Layer 4 of a small transformer language model trained on English Wikipedia (10 layers, counted from 0, width 128).
A neuron's activation on a vector x is GELU(weights . x + bias), where the dot is the dot product.

Input weights of the MLP neurons that the questions are about. A number n stands for n times 0.0029.
n12 (bias -0.084): 18 -3 1 16 -11 -33 -4 -8 15 -31 27 -6 -13 -53 25 -13 -31 -24 4 -10 2 -23 -1 -12 -7 20 3 -15 -19 -28 10 -15 -32 27 27 -35 -5 29 22 28 29 -18 8 -44 -28 44 5 -14 3 -25 -42 12 34 7 -7 -1 -63 -36 -11 -7 -25 -11 13 14 36 -22 12 -15 1 -6 -22 -43 0 21 -14 13 20 0 -27 36 -16 20 3 -63 14 -10 5 -10 23 3 26 -11 27 4 -62 -20 7 -5 23 23 -8 -32 -34 -7 30 25 4 5 -35 11 23 13 40 16 -4 3 62 7 6 50 -6 44 -20 -44 -41 41 7 -5
n157 (bias -0.062): -13 14 13 -13 -12 -9 -8 3 26 18 -7 11 11 -6 -6 40 -1 45 -29 25 3 -13 -17 1 8 32 -20 -31 -11 34 17 -14 -18 9 30 17 33 15 19 -10 28 -15 -5 -3 22 -14 51 20 -6 -3 -29 -22 17 6 -4 -6 -24 10 -21 -1 34 5 -14 42 30 -33 22 17 3 -9 -27 4 -60 -16 -57 -7 3 -7 -23 -7 -24 -26 -21 13 38 46 11 21 -6 -20 -2 -20 -8 18 10 -18 -46 -9 49 4 -14 0 -13 -44 8 -28 12 9 31 2 16 -6 -41 40 5 -17 -46 11 37 12 -4 8 1 10 36 43 -39 -34
n173 (bias -0.068): -17 29 24 19 -15 -27 -14 -2 -9 -32 2 35 -27 -1 10 19 -14 18 26 33 23 16 8 13 30 -42 3 0 6 -59 23 -21 -18 -62 -23 34 12 17 10 -29 2 28 11 -9 -12 -1 -14 7 6 11 12 3 50 75 -49 -7 -23 6 -17 -40 19 -15 1 23 -4 32 -21 35 -8 -29 -15 -32 -11 -34 -3 9 -4 -7 -1 18 31 19 8 27 -32 -3 -18 9 -11 1 4 26 -4 11 -1 9 -20 19 -4 18 -47 30 11 24 -27 -4 -21 7 38 -13 -23 15 -42 -12 -64 -9 12 -23 0 44 -18 -14 -29 -1 -6 -26 6 -8
n202 (bias -0.098): 45 2 32 -34 11 8 -24 -24 1 28 26 -22 3 16 16 -12 33 6 -19 -13 36 -5 16 -1 -26 -20 13 6 46 -21 14 -26 -12 18 -8 -9 10 40 -13 -9 -21 -13 -40 -4 -47 -34 -44 6 -8 1 16 7 14 32 23 24 27 -13 14 17 -12 -3 0 11 -11 61 -31 4 -3 1 33 -14 -9 24 -21 -23 -16 -19 39 -3 -6 11 14 -18 -36 23 -1 -3 -22 -24 24 3 3 -31 -8 -4 -29 -2 5 1 9 -4 -25 8 -21 -25 10 42 -50 34 17 30 34 4 8 23 12 12 4 1 -33 -18 24 14 6 13 -1 34
n258 (bias -0.073): 28 5 -23 -17 6 3 -18 1 21 25 -33 27 -17 31 -39 48 -54 -27 -38 9 -73 9 -22 -35 6 -20 -35 23 25 -24 -12 1 -6 -9 33 41 -2 20 35 13 2 38 32 -32 23 -18 24 -8 22 26 -29 11 -1 -37 18 -57 3 11 44 -11 -14 -19 6 48 -29 -4 -20 -5 7 -41 45 -9 -22 -5 15 -17 -6 -27 -55 -33 -8 23 65 2 12 12 17 -10 9 -5 25 -18 20 14 -32 14 -15 49 8 15 6 -16 -79 51 38 8 -5 -2 -3 39 -32 26 1 -2 13 34 8 -11 -2 -20 0 -22 -5 -11 28 5 -9 -16
n288 (bias -0.063): 18 -3 8 17 31 52 -7 21 -6 -18 -6 6 -11 -29 -13 -8 26 11 -10 -11 6 24 31 19 -8 -32 -7 -6 -18 -8 48 -15 -14 -15 -10 -4 6 6 -11 17 -18 -10 4 14 35 -8 -20 40 21 -1 -10 37 -6 7 -48 -24 43 -23 14 -17 17 -6 -29 25 -15 -6 -4 -30 -17 -55 25 -6 4 -8 -19 -14 -13 26 -3 -11 -26 8 8 49 13 6 34 41 -13 -21 -9 -28 -32 40 -38 33 -8 -14 -31 -21 16 18 11 13 -1 40 4 29 -2 0 -43 -25 -5 23 14 -38 -1 5 -25 6 19 1 43 -14 7 46 -79 6
n327 (bias -0.086): 33 -37 11 21 39 -27 -6 10 11 3 -28 8 -25 -6 78 28 -5 -4 33 5 -46 3 -7 -22 34 10 -3 -15 0 31 -44 5 4 8 1 -14 6 5 -6 -10 53 -5 17 -8 25 11 1 -36 -14 8 -7 23 -11 -13 -9 -39 -4 -8 -14 -1 19 -34 68 -45 -53 -24 8 -8 0 11 -22 10 33 -4 -28 -27 19 22 9 12 7 29 -20 5 26 -16 1 -3 -32 9 -25 11 -28 23 -7 7 -4 -19 29 -42 -16 -1 19 19 35 23 -20 -23 1 22 -26 12 24 -3 9 16 28 24 -25 -33 2 31 -12 15 -38 -17 -14 -10
n352 (bias -0.048): -22 1 -17 15 14 32 -27 -13 9 2 1 20 -3 25 -12 -20 17 4 -3 3 -40 10 21 -19 -19 -41 20 -14 30 -2 -9 -4 -27 -6 16 -13 -20 55 2 -21 -19 2 8 -22 21 -24 12 -20 -32 -14 -9 4 -16 -11 -29 30 25 3 -12 -9 15 2 -18 -8 -8 -30 -19 28 6 41 -17 -24 2 -30 36 -7 8 23 -6 -31 23 26 -6 -6 -4 8 6 8 -8 -5 -19 4 6 26 -6 -5 -2 -11 -31 0 2 -3 25 -8 25 15 -12 14 15 21 -25 20 -29 11 -10 34 15 -34 -26 14 -13 18 -21 -11 10 4 40 -17
n429 (bias -0.074): 8 12 -49 14 23 -24 62 48 -24 -19 1 -43 -29 20 -21 16 16 -17 17 30 26 32 -18 -20 -8 1 9 -27 -13 -35 25 -13 13 -46 -12 -11 24 17 -9 2 -1 7 30 9 -19 -32 -11 34 -23 3 11 -8 -9 19 30 31 -45 7 31 20 -36 -38 51 -6 -16 -4 22 1 -15 -14 9 -5 -32 -59 -14 -27 16 -30 -29 -37 4 -24 -14 -4 -57 -40 11 48 -5 22 -47 -40 13 -9 -23 -23 24 6 -36 32 13 0 10 3 35 -10 60 0 11 26 1 -2 -10 1 18 10 -25 39 32 37 43 9 45 3 -15 -34 -38 -37
n462 (bias -0.078): 5 -1 -11 3 -17 -13 -9 -2 -36 -35 -1 -5 -18 2 7 -18 12 -8 36 -12 8 6 -19 6 29 -5 34 -14 22 57 -14 -14 -31 -6 1 -14 -3 22 24 7 -5 45 6 -15 -6 27 3 25 3 -7 27 -23 -13 -6 7 -37 1 27 -15 -12 -15 11 -1 62 24 2 12 31 -7 52 1 -7 0 -18 -3 3 11 22 -19 -24 13 -3 45 -14 -13 9 14 -38 -3 22 -13 45 19 26 -12 15 -40 44 -24 7 -37 15 -3 67 -16 13 -26 -7 10 8 6 5 -1 -7 -13 28 31 -27 -22 38 -16 -24 -32 4 -12 -17 -22 2
n472 (bias -0.119): -20 0 -13 8 0 -12 4 36 34 -26 -18 -15 7 -32 39 40 4 -2 6 3 13 21 -96 -21 28 -30 2 4 6 -16 8 -19 33 -18 19 1 17 28 -20 54 -39 -4 -1 -5 -25 -26 3 -22 -2 33 21 -16 -18 1 13 -39 28 -6 -9 18 -6 18 14 -32 20 48 5 34 13 12 -15 -11 -12 12 -8 62 -36 12 13 -40 12 18 -7 -4 43 27 40 1 -25 47 -16 37 5 -9 -32 19 -14 9 -21 6 -12 -9 14 -12 -37 -23 -44 -7 -25 -16 6 -9 24 -6 22 -21 47 -34 -32 -33 -2 18 11 25 4 25 3 2
n511 (bias -0.038): 3 -37 6 21 -54 13 -20 9 -17 26 -40 -27 -11 -31 -37 -19 43 14 -27 1 -12 -20 30 25 15 0 39 3 1 -15 27 0 33 -7 22 -7 30 24 1 -6 20 4 1 22 -4 15 -21 -17 -12 -11 17 -7 3 -27 41 -35 12 2 27 -44 7 -16 25 8 -1 46 19 26 53 -6 17 9 17 17 -7 10 4 -39 -30 -19 -25 24 33 -33 -13 23 30 -39 16 45 14 -6 -10 -47 -8 -3 -4 -42 34 -10 -7 -3 -21 0 38 -7 1 -11 21 -8 24 27 -28 7 -32 44 32 8 23 35 -33 12 7 4 -13 69 13 -13
n521 (bias -0.083): -15 -3 1 -46 -55 -12 -17 -22 -18 37 13 23 7 -12 1 -58 0 4 -26 11 -17 27 11 -12 30 -2 -11 14 31 6 -23 -14 -24 1 18 2 6 -13 -5 -37 26 12 -6 35 -18 3 -25 -71 18 -15 -6 11 4 -26 -23 -1 13 35 36 -19 4 18 2 -53 -28 -20 15 23 17 19 -33 -27 36 -33 -21 -25 27 43 -16 -16 -12 53 -10 9 41 -14 5 38 -13 6 36 39 16 11 21 -24 11 -7 4 4 2 -8 4 1 39 22 4 -28 -1 6 14 -18 34 3 38 33 -38 -9 -29 21 22 6 5 -18 -10 8 -15 36
n580 (bias -0.085): 16 -5 7 19 20 44 30 -4 -54 -2 5 -5 -8 12 14 48 1 23 9 38 20 23 -27 -3 12 2 -11 -1 -1 6 7 28 -35 24 48 17 -7 -64 -10 -4 16 -9 -22 -16 4 -37 -15 1 28 -12 19 3 26 14 -8 1 0 40 -2 20 -17 7 -26 -23 25 12 2 9 -14 55 -29 -18 4 -12 -34 -11 -13 -29 9 -14 -18 24 -10 -45 33 1 -12 27 30 -36 -8 9 -21 -14 -29 -21 -6 -30 15 -27 21 53 -31 20 6 -44 11 -6 -24 -4 1 -49 9 25 31 51 17 23 -24 -45 -17 -8 -27 18 -10 -43 -10 -3
n653 (bias -0.078): 3 -22 -3 -3 8 55 7 -3 -16 -13 -42 20 14 32 -17 44 18 -13 0 -30 -5 26 -21 5 12 -5 5 -17 22 26 10 6 -7 -9 6 31 -6 0 -5 -5 36 1 20 -10 42 -35 19 -10 -15 20 12 -12 -10 -20 -35 25 38 -12 -19 -1 8 23 -10 -22 -16 -3 -22 19 -23 -4 6 -32 -31 -15 14 -8 10 -34 -30 -47 16 11 -16 35 -24 46 -1 17 -17 -4 26 -4 13 -3 9 -62 -70 19 -11 -19 -10 4 32 9 -41 -1 16 7 -2 -5 -13 15 1 22 25 -15 -1 9 -16 12 10 -3 -29 27 -6 3 40 -14
n707 (bias -0.067): -5 30 18 -37 4 -12 -26 -1 -2 14 -20 -17 17 12 -9 22 22 35 20 13 14 -3 9 4 16 -7 -10 12 -10 -69 10 30 -10 -31 -4 5 28 -9 -47 -4 21 -5 -29 -4 -23 21 -40 37 7 -32 35 7 -28 -37 -15 38 -9 6 -22 -1 15 -19 63 41 24 -16 29 28 28 -13 -7 -9 28 -23 -14 1 6 -10 -44 2 -20 24 5 51 -1 -14 -17 -20 -39 -1 35 10 -7 30 -4 -7 -6 -38 -27 -24 -23 25 40 -10 11 31 39 1 12 -6 12 9 -21 -25 -41 -30 24 -13 18 3 7 -23 12 65 13 32 37 31
n711 (bias -0.092): 14 14 36 -9 33 22 -8 -21 -28 -7 60 -3 -13 20 15 27 13 -5 -16 -2 25 -11 -15 -16 33 -5 -3 17 -29 24 -19 11 13 56 8 16 11 -26 3 5 16 -3 -4 2 41 -25 0 8 -27 -37 -3 22 0 35 22 -18 -11 6 -17 2 -6 17 7 -5 26 -9 13 32 18 -37 -22 -34 -16 26 34 -2 -22 4 -23 17 2 -20 -10 28 18 -24 22 12 -16 22 36 -54 19 26 -26 7 -45 11 12 1 12 -10 23 -9 -39 -39 -31 13 1 6 -20 -16 8 -4 17 32 -53 -20 -30 20 30 -1 13 7 16 22 -1 -39
n743 (bias -0.071): 21 -13 23 -25 2 24 38 -13 -48 20 -6 -13 -14 -15 8 8 -7 3 25 37 14 4 2 32 21 19 -19 -16 47 -22 -4 -16 -31 -8 8 5 6 22 31 -17 -55 6 -4 -38 -8 26 -6 -1 24 34 1 -11 -32 2 -11 -3 -22 20 13 -14 -1 -6 -10 -20 -24 11 10 -22 17 29 -10 -19 -13 -10 -8 36 -26 17 -17 -10 -14 13 8 -4 8 1 18 -34 32 -6 5 4 -3 -7 -11 -39 -32 -8 17 18 -30 13 -17 12 10 -8 20 17 61 0 -4 25 -18 24 9 10 -1 -23 -14 30 -8 -59 10 21 3 17 -1 26
n770 (bias -0.097): -10 1 12 8 25 -2 -43 31 39 -38 -40 -16 -21 22 -1 34 -15 32 2 0 -12 22 -34 -5 20 -6 -42 -4 -15 -1 31 -1 0 20 -29 34 14 17 -1 4 32 -30 20 -18 1 -4 -10 -31 23 -19 17 19 17 4 4 7 -47 3 -8 -12 -49 -13 10 30 74 -4 -12 -9 57 38 -6 -2 -48 17 45 14 -4 30 -13 13 -32 -8 -39 3 28 -43 25 -18 19 38 25 -10 41 0 -37 12 35 19 -2 -11 -2 11 5 -2 8 -27 0 -39 2 -4 -23 -35 0 12 -33 -12 13 -2 -15 -24 4 0 1 1 46 8 -2 -45
n783 (bias -0.050): -44 -20 33 -8 -11 11 53 -3 -16 20 -25 19 -22 11 -36 22 11 41 -23 12 21 22 -24 -34 -26 -27 30 -26 -29 -32 -12 25 -35 26 11 -18 6 -51 19 3 -16 -11 -23 -10 -27 13 -12 -5 -32 -15 -6 -20 -30 19 12 -8 21 -1 -25 1 7 -35 16 -15 15 -10 38 13 -22 27 -24 -37 36 -15 38 -11 -47 28 -39 -24 -1 34 6 -40 5 -12 32 28 1 -25 15 36 6 2 3 12 31 -19 26 7 36 14 -38 1 -5 -10 5 6 12 1 -27 -6 -26 17 -20 26 6 25 18 13 2 1 -5 13 9 -15 39 -4
n883 (bias -0.046): 12 2 -20 35 -3 -2 -2 10 -16 29 -53 -8 -21 -20 -28 13 36 1 -20 24 -29 12 3 -16 17 -1 3 -40 32 5 16 11 -3 -28 -10 -28 18 -35 18 -30 11 28 -8 33 -18 -8 7 -5 -8 27 7 -11 27 23 -17 0 -9 -31 38 56 -58 -8 32 10 -10 14 -16 -10 6 -15 -11 10 24 -23 25 -5 -9 -8 -6 19 -26 16 -26 3 13 -41 -16 -5 30 -45 22 3 12 28 -29 14 -41 2 1 -3 15 9 -2 24 35 -20 27 -22 -33 -6 40 30 -1 14 -18 39 35 -22 3 -6 14 -24 40 -31 -15 -5 -1 -54
n885 (bias -0.066): 23 1 3 -7 23 30 -19 -17 -22 -8 23 55 7 15 13 9 13 -27 -26 18 -1 33 -2 19 -5 -8 20 3 1 18 6 -11 -37 31 -14 14 22 -29 -5 23 2 -18 21 -17 25 -2 -21 4 -41 10 -24 -13 17 -22 34 3 -14 -29 -3 7 -25 12 -13 -21 -4 -14 -5 -26 -22 -34 -6 -9 26 -25 11 -19 22 7 -3 -5 -4 23 -11 -3 -5 -16 8 27 -15 8 -15 -16 -14 2 17 -18 3 -7 26 -13 27 -4 31 -40 -13 -27 26 31 47 -21 -1 6 10 12 -1 -14 -3 -3 1 12 7 -12 16 -18 11 5 15 33
n899 (bias -0.095): 12 -1 -7 29 -8 13 19 13 6 -1 -25 -32 -12 11 18 29 2 49 2 -56 -14 -5 13 1 -17 22 3 3 25 -6 16 4 -24 -17 5 -7 25 3 -3 -5 3 8 -16 7 2 -23 23 -17 1 8 21 15 -1 22 24 -6 28 5 6 -25 -3 -14 3 -7 -21 8 39 -30 -54 19 40 -25 5 24 -13 -9 6 -34 50 35 -15 -37 -3 -20 -14 20 61 -28 6 -24 16 -3 26 -21 -7 -30 38 7 -15 5 -45 6 -1 20 8 13 9 3 5 30 -17 41 -21 9 12 7 29 -18 -55 -19 -1 8 33 17 9 -7 26 20
n920 (bias -0.084): 9 45 2 -24 16 41 1 -34 -19 3 -35 -33 -5 6 2 -11 21 30 -34 12 23 -51 10 30 6 -9 -53 -22 32 -5 30 -1 39 -47 13 20 -14 -26 -3 11 9 32 32 21 -42 20 -31 -2 -18 -2 6 -2 26 -14 3 2 39 46 19 38 25 3 9 -5 14 23 30 2 -63 0 35 -25 -7 -20 -19 -24 47 57 -10 13 -6 -30 -27 15 35 5 11 -26 11 -7 -4 -5 -38 24 -12 -19 37 -21 -31 4 13 -18 -28 16 -22 19 24 1 59 -26 11 -29 -51 26 30 36 2 -26 -5 -13 1 -28 -55 -22 -15 2 -14 22
n978 (bias -0.117): -29 3 -39 7 -11 -16 -40 7 -1 -5 -2 34 -9 4 37 39 10 -1 -23 29 19 -9 -7 28 -29 21 12 -8 -33 -36 -12 -10 2 41 -8 31 8 -25 6 49 45 27 -23 -28 43 66 -6 8 -49 45 63 -57 12 32 -18 -6 -5 -48 -13 42 -13 -46 -6 -22 59 2 42 -31 -15 35 0 -10 23 20 -7 8 -3 -4 -15 -22 -2 -8 -14 -53 5 7 -19 27 18 10 -33 -19 -2 17 -11 12 -20 -62 9 1 -3 -25 -16 9 -1 -31 -5 47 -48 -21 -5 19 18 17 24 14 25 -26 -13 16 -22 18 14 -24 23 -15 37 -9
n999 (bias -0.102): 16 -6 -33 17 14 31 -31 25 33 -15 -11 20 12 36 -6 -22 -4 25 -4 -8 19 -45 -3 -6 -1 -4 -17 9 -6 -21 29 14 -1 -4 -16 -9 17 54 35 26 -57 -27 13 -1 -51 -20 18 -3 19 28 -6 17 9 -64 -52 -23 -12 24 0 17 -5 -8 38 -8 -29 7 28 14 -28 -4 -11 13 -12 -7 -23 22 -33 -30 12 38 19 22 -27 -8 38 42 -53 17 -11 20 10 -19 7 -4 -5 -4 -10 1 5 3 -39 27 -32 -47 -29 26 27 -4 -6 4 11 8 23 26 -26 -34 -11 -11 -15 54 45 13 1 20 6 -7 31 28
n1003 (bias -0.087): 27 -30 -1 31 -5 -3 -10 26 11 -30 -21 -14 -7 20 -11 17 48 34 -52 -12 -42 -57 -1 45 47 36 -4 8 -28 -2 14 -24 -24 23 -4 18 -36 8 2 9 -13 13 29 -15 -9 29 10 -16 -23 23 4 18 21 46 -8 1 -4 9 -9 -29 30 -32 -13 30 10 -3 -18 -29 16 38 16 -18 -35 -1 -19 -11 12 -20 18 0 -3 28 12 -8 26 54 22 -7 -1 -3 13 12 28 13 5 -3 -47 -9 -17 -27 8 -37 43 39 21 2 -43 -9 -27 -33 -6 -5 -28 18 1 -19 23 -21 30 -71 5 30 13 17 42 24 15 2

Each question shows a token from some text and the vector x that enters the MLP there. A number n stands for n times 0.079.

"at": -26 -20 14 -11 5 12 -8 -16 -4 17 1 -1 3 -11 11 24 -18 -16 -1 -14 -12 10 13 -10 -19 -6 18 -13 -38 12 30 32 -3 15 21 -1 -1 -18 27 5 -5 -19 10 19 15 0 -16 24 39 5 19 -8 2 12 -17 26 -10 0 -40 2 -8 4 -35 -7 -1 -2 -21 17 -4 11 3 36 -9 -4 16 -10 -22 -22 7 19 21 -17 1 14 4 -15 -37 -1 15 29 -15 23 -22 -28 22 9 12 6 -24 -13 -3 -1 -16 0 5 -11 -11 -2 -16 10 6 -21 1 -26 23 14 10 -3 27 7 13 -20 13 -5 -19 -18 -13 1
Which neuron fires most, and how strongly? n580, at about 1.6

"ol": -34 -10 14 -19 -24 -15 -5 -14 -5 12 20 -5 16 -2 27 11 -3 -9 20 -30 -20 -14 9 18 34 -7 23 18 -8 -4 29 10 -6 -9 11 3 -7 0 0 -1 -7 -29 2 0 -3 34 -15 15 36 -13 1 -12 5 -18 8 55 -7 -4 -20 -10 20 11 -18 -15 -1 -6 -1 19 -4 -10 5 44 -2 -1 -1 24 2 -22 16 2 30 -8 14 24 4 -24 -27 -3 -15 -9 -38 -3 14 3 27 23 6 7 -9 -9 -9 -41 11 -33 11 -11 -27 0 -8 14 3 10 -1 -23 2 -1 -2 -3 11 22 4 -27 -3 -18 1 -8 -6 -5
Which two neurons fire most, strongest first? n707, n173

"al": -31 3 3 4 -22 -4 8 0 -9 22 -23 -3 9 2 15 -4 -11 -13 27 -27 -6 0 5 9 -13 1 8 7 -41 5 12 8 4 17 16 -2 -4 12 19 -4 -10 -31 26 8 3 -6 7 -2 41 15 5 -6 -23 -13 -17 27 -8 10 -33 -2 8 12 -5 -9 -14 -7 -26 19 26 12 0 53 5 3 -2 20 -21 -22 4 11 -5 -28 18 26 12 -10 18 -7 -14 2 -17 14 2 -25 26 28 3 19 -21 2 -3 -54 4 -31 15 -19 5 15 -30 14 -3 -7 8 -18 8 -24 25 -11 7 -7 26 -21 3 -9 -2 -20 4 -18
The neuron with the highest activation: n472

" At": -30 1 11 0 -2 12 28 -27 -4 11 0 -9 28 -17 25 3 -6 3 8 -24 -22 -3 6 4 -7 19 20 24 -30 11 20 28 -18 -10 22 -4 1 -6 1 0 -14 18 -14 13 -2 -6 4 20 8 16 6 -29 20 -2 -5 20 -8 23 -15 3 37 17 -17 -14 0 0 -9 23 11 -24 28 27 3 -14 1 12 8 -20 1 31 1 -32 -20 0 -12 -5 -6 -14 -20 -27 -8 -3 -8 -5 44 28 16 -8 -10 -8 -5 -21 9 4 6 -7 -10 -13 -11 6 13 6 4 -33 0 -3 11 -11 17 -30 -6 -1 11 7 -28 -27 -14 -29
Which neuron fires most, and how strongly? n899, at about 0.36

" L": -43 -15 2 9 -15 18 -1 -17 -3 22 -2 2 30 -10 4 -1 15 -15 9 -14 -21 -24 -5 -10 -2 -3 15 4 -10 6 24 33 -13 7 30 3 -4 -14 9 10 -16 -1 1 3 11 -3 -6 -10 35 0 -18 -9 8 -4 -2 33 -2 14 -25 -5 21 0 -18 1 -28 -16 -19 -2 -3 -17 9 50 -5 -2 13 25 0 -29 14 22 -2 -17 -11 6 -14 1 -3 -13 -1 8 -10 2 36 -8 64 3 21 13 -15 3 -11 -48 13 -8 6 -11 -26 5 7 -6 -6 11 6 -4 33 8 18 -20 -1 5 24 -13 -4 -3 -19 -25 -30 -7
Which neuron fires most, and how strongly? n899, at about 0.3

" of": -24 -9 -1 12 -24 -4 33 -34 -1 -1 -25 -28 18 -15 21 -5 -3 -18 13 -16 6 -3 40 0 -14 -25 19 27 -36 -3 18 13 4 16 0 -4 -4 14 12 15 4 -14 -17 10 -3 -9 3 16 50 -6 10 -3 7 -18 -23 29 -6 -2 -28 -12 24 -6 5 -17 -13 1 -3 9 -3 6 14 1 -1 -12 33 2 5 -16 -13 42 -8 -22 15 9 -3 -25 -12 -1 -2 -7 5 8 -18 -36 48 21 0 24 -14 -11 12 -9 -5 -11 -10 7 -2 -12 -9 8 -6 -7 -7 16 6 5 22 3 8 22 12 -12 -20 17 -9 -6 -11 -11
Which two neurons fire most, strongest first? n707, n999

" is": -39 -2 11 -9 22 -11 36 -13 -14 -5 -15 -16 23 9 19 -5 12 -2 16 -31 -18 10 1 16 -17 -5 15 16 -13 -7 8 22 2 11 6 -11 -1 6 20 5 -18 4 -15 -6 -5 9 5 -10 25 -7 -2 -17 -10 -19 7 35 0 7 -45 -1 30 13 -27 -19 -19 -5 -1 6 8 -16 6 46 5 -6 36 9 12 -26 -8 44 25 -21 -13 -6 6 -27 -8 -13 10 -11 4 15 2 -20 20 14 14 26 3 -25 26 -44 4 -17 -6 2 5 6 18 -20 -1 -21 -9 -28 21 -5 20 -17 7 -6 6 -11 6 7 -17 -11 -11 4
The neuron with the highest activation: n783

"|": -7 6 6 -3 -16 -6 0 -26 8 18 6 -17 3 2 -9 3 -8 -23 3 -22 -6 13 10 -25 -18 20 27 -18 1 18 0 17 -3 11 4 -18 -7 -4 14 8 -15 0 34 -14 12 10 -5 -9 33 12 11 14 -5 -9 -5 29 5 -2 -35 -6 22 11 -41 -25 -8 14 -9 26 11 -21 22 39 -7 -38 28 20 -2 -10 -1 28 -7 -14 -20 -23 -8 14 -1 -14 -17 -2 -3 3 -11 -9 33 37 17 20 13 -8 30 -35 -13 -11 13 -12 -26 9 5 -13 6 -7 -6 -28 17 -2 4 -8 24 -6 1 -3 -9 -20 10 -17 -3 3
Which two neurons fire most, strongest first? n352, n885

"w": -46 -30 15 -21 -6 -6 27 -23 -17 32 2 -13 3 -1 15 -1 -15 -15 17 -13 -13 -2 -12 12 -2 14 -16 -12 -34 11 9 21 14 11 15 -3 -5 -32 7 10 14 -14 18 8 4 1 -1 6 -1 -7 -2 -5 0 -11 -11 42 -1 11 -55 19 -2 -7 -9 2 -3 -1 -49 -2 -2 -21 8 62 -11 -4 33 20 -15 -12 9 8 4 -8 -4 18 18 -15 -35 -13 6 -5 8 7 26 -6 18 18 2 17 7 3 10 -21 12 -3 18 -5 -42 13 12 -4 -4 -11 1 -3 12 -11 26 -13 7 -4 13 -16 17 5 -6 -20 -17 6
Which two neurons fire most, strongest first? n711, n770

"pis": -27 8 9 -15 -18 -5 3 -13 -9 10 -3 6 24 -4 13 19 15 -9 28 -22 -15 10 -26 -5 18 -6 27 8 0 27 16 16 19 12 7 -26 -13 2 5 18 2 -32 20 13 -5 28 2 -5 28 -12 4 -4 0 0 -24 27 -13 0 -34 -11 21 -3 -26 -31 1 -7 2 -14 23 -11 7 39 4 -7 32 -3 18 -10 -5 22 19 -2 -8 4 -11 -11 -45 -4 -15 24 -9 11 -2 -36 32 6 29 0 9 -8 -8 -37 6 -5 4 -17 10 10 -2 5 -2 9 -2 -16 14 -8 -10 -16 7 -6 -14 -16 1 -8 -19 -10 -24 -23
Which neuron fires most, and how strongly? n327, at about 0.29

"ee": -35 -4 14 -21 -22 -5 35 -23 -13 6 19 13 -11 7 2 -11 0 -14 23 -27 -18 4 -2 0 4 20 5 -2 -26 22 11 29 4 22 25 5 -21 -28 6 13 0 4 12 18 3 -4 2 7 8 -22 5 -20 -28 -12 -20 35 -7 -5 -20 -7 -5 -1 -22 -16 -7 -14 -24 2 11 -5 33 36 11 9 7 16 -6 2 0 19 8 -42 -3 38 0 -15 -30 13 -16 -6 -15 18 4 7 10 15 15 10 0 -7 13 -49 -11 7 14 -18 -4 23 -4 6 -3 13 7 -24 14 -2 10 -13 5 -5 13 -21 20 6 7 -16 -30 -16
The neuron with the highest activation: n711

",": -62 -6 19 -20 -28 4 35 -18 -2 1 -18 -3 14 3 25 5 9 -15 2 -16 -13 -17 4 -4 1 -14 28 -7 -7 0 14 19 13 14 8 -13 -2 -39 19 17 7 0 -7 9 -7 -8 -1 13 27 -2 11 -28 -25 -25 1 42 -17 14 -25 3 29 14 -26 -23 -9 21 -18 14 -13 -15 11 56 -8 5 21 9 -4 3 8 10 -6 -21 -24 8 -2 27 -20 2 13 -12 -1 0 9 -3 33 28 -22 3 -2 4 10 -21 -4 2 0 -9 -3 4 -7 11 -13 -4 6 -40 10 8 33 7 2 8 0 -6 -3 4 -1 0 -35 -5
The neuron with the highest activation: n653

" over": -42 -23 14 -15 -17 6 22 -21 19 7 -1 -20 17 -24 24 1 8 -32 12 -12 -21 9 37 -8 4 5 9 7 -20 -9 13 24 -16 -4 14 -3 5 -7 22 12 -12 4 0 2 -21 11 -1 5 21 11 6 -28 13 -9 -17 37 2 19 -40 0 30 -13 -10 -7 -11 0 -21 17 4 -12 9 53 -4 15 -5 8 21 0 1 21 20 -47 -8 16 -10 -3 -15 -12 16 -5 22 -3 0 -28 43 21 12 8 -13 -3 7 -13 6 -19 1 -7 -5 6 -8 -13 2 -8 -23 -23 -7 9 13 0 33 -28 7 -5 -11 6 -7 -10 -12 -2
Which neuron fires most, and how strongly? n707, at about 0.19

"im": -8 -12 12 -2 16 -3 13 -18 1 -3 -21 -10 4 -5 18 -8 -5 -27 7 0 -11 -14 1 4 -12 30 -4 15 -34 4 -12 14 -27 2 39 1 1 -25 9 26 21 11 -19 -3 12 12 -7 -4 30 -9 17 -14 -9 19 -32 38 2 -3 -35 10 -2 -1 -37 -15 4 13 -5 -3 -2 -6 -14 54 -14 -6 27 -1 -4 -21 12 26 30 -14 3 15 7 0 -29 -2 21 -14 -20 2 -19 0 22 31 8 19 6 22 1 -28 -6 -16 11 -22 -16 6 0 -13 -9 -3 -1 -19 8 -23 9 1 9 0 30 -22 -1 20 3 -8 6 -6
The neuron with the highest activation: n978

" the": -12 -1 5 0 -31 13 -2 -29 19 22 -30 -1 5 -1 26 -3 1 -33 14 -30 -13 4 14 -4 -11 0 25 -2 -38 1 17 19 -23 8 5 -8 -1 4 -5 1 -18 12 0 2 4 28 8 9 44 15 8 -6 6 -21 -15 29 21 13 -37 -14 13 10 -6 -30 -25 -6 -12 13 4 -13 18 49 -7 -17 22 3 -15 -11 -23 20 -1 -12 -6 11 -5 -26 -1 4 5 -16 -12 8 14 -13 39 20 -3 25 -18 12 13 -45 -15 -13 16 -3 -7 4 -5 -2 10 5 12 -24 21 4 10 5 26 1 13 -1 -7 4 -16 -14 -33 -3
The neuron with the highest activation: n521

"on": -11 -23 18 -17 -26 9 11 -12 -12 -2 -16 -8 15 11 7 -8 3 -16 26 -31 -19 -20 22 8 16 13 27 -1 -28 7 -2 -13 -2 4 -2 -4 -16 -15 5 0 -15 7 22 -3 0 5 4 7 14 -1 9 -3 -5 -8 -11 74 -9 -7 -30 2 10 23 -23 -11 -4 -12 -28 8 -5 -20 25 30 -25 -3 15 17 -31 -7 4 14 21 7 10 28 5 -21 -10 -9 18 -5 -3 23 -8 -5 16 6 -8 6 -10 9 1 -50 5 -5 20 0 -18 38 -13 21 1 4 -4 -29 3 4 27 -25 25 -5 17 -18 -4 -1 -10 -10 3 -17
Which three neurons fire most, strongest first? n1003, n653, n352

"ies": -12 -14 9 -14 -21 -15 10 -27 5 -18 -1 -33 12 -2 15 -28 9 -6 5 -22 -2 5 14 2 8 5 -8 -7 -1 -7 8 36 5 -1 22 -25 -6 -6 14 8 -7 0 21 2 -11 -10 9 1 11 -15 23 -17 -16 -6 -4 39 -9 13 -41 -14 14 -25 -6 -25 15 19 -24 -5 -9 -15 14 39 8 -12 16 15 1 -11 -17 38 33 -35 -10 17 -12 -3 -6 1 4 -10 -8 14 -1 -13 10 12 13 14 16 -3 12 -23 9 -13 10 -1 17 29 -13 -1 9 -2 10 -22 -2 23 12 21 24 -29 11 -6 7 2 -34 -8 -21 -2
The neuron with the highest activation: n429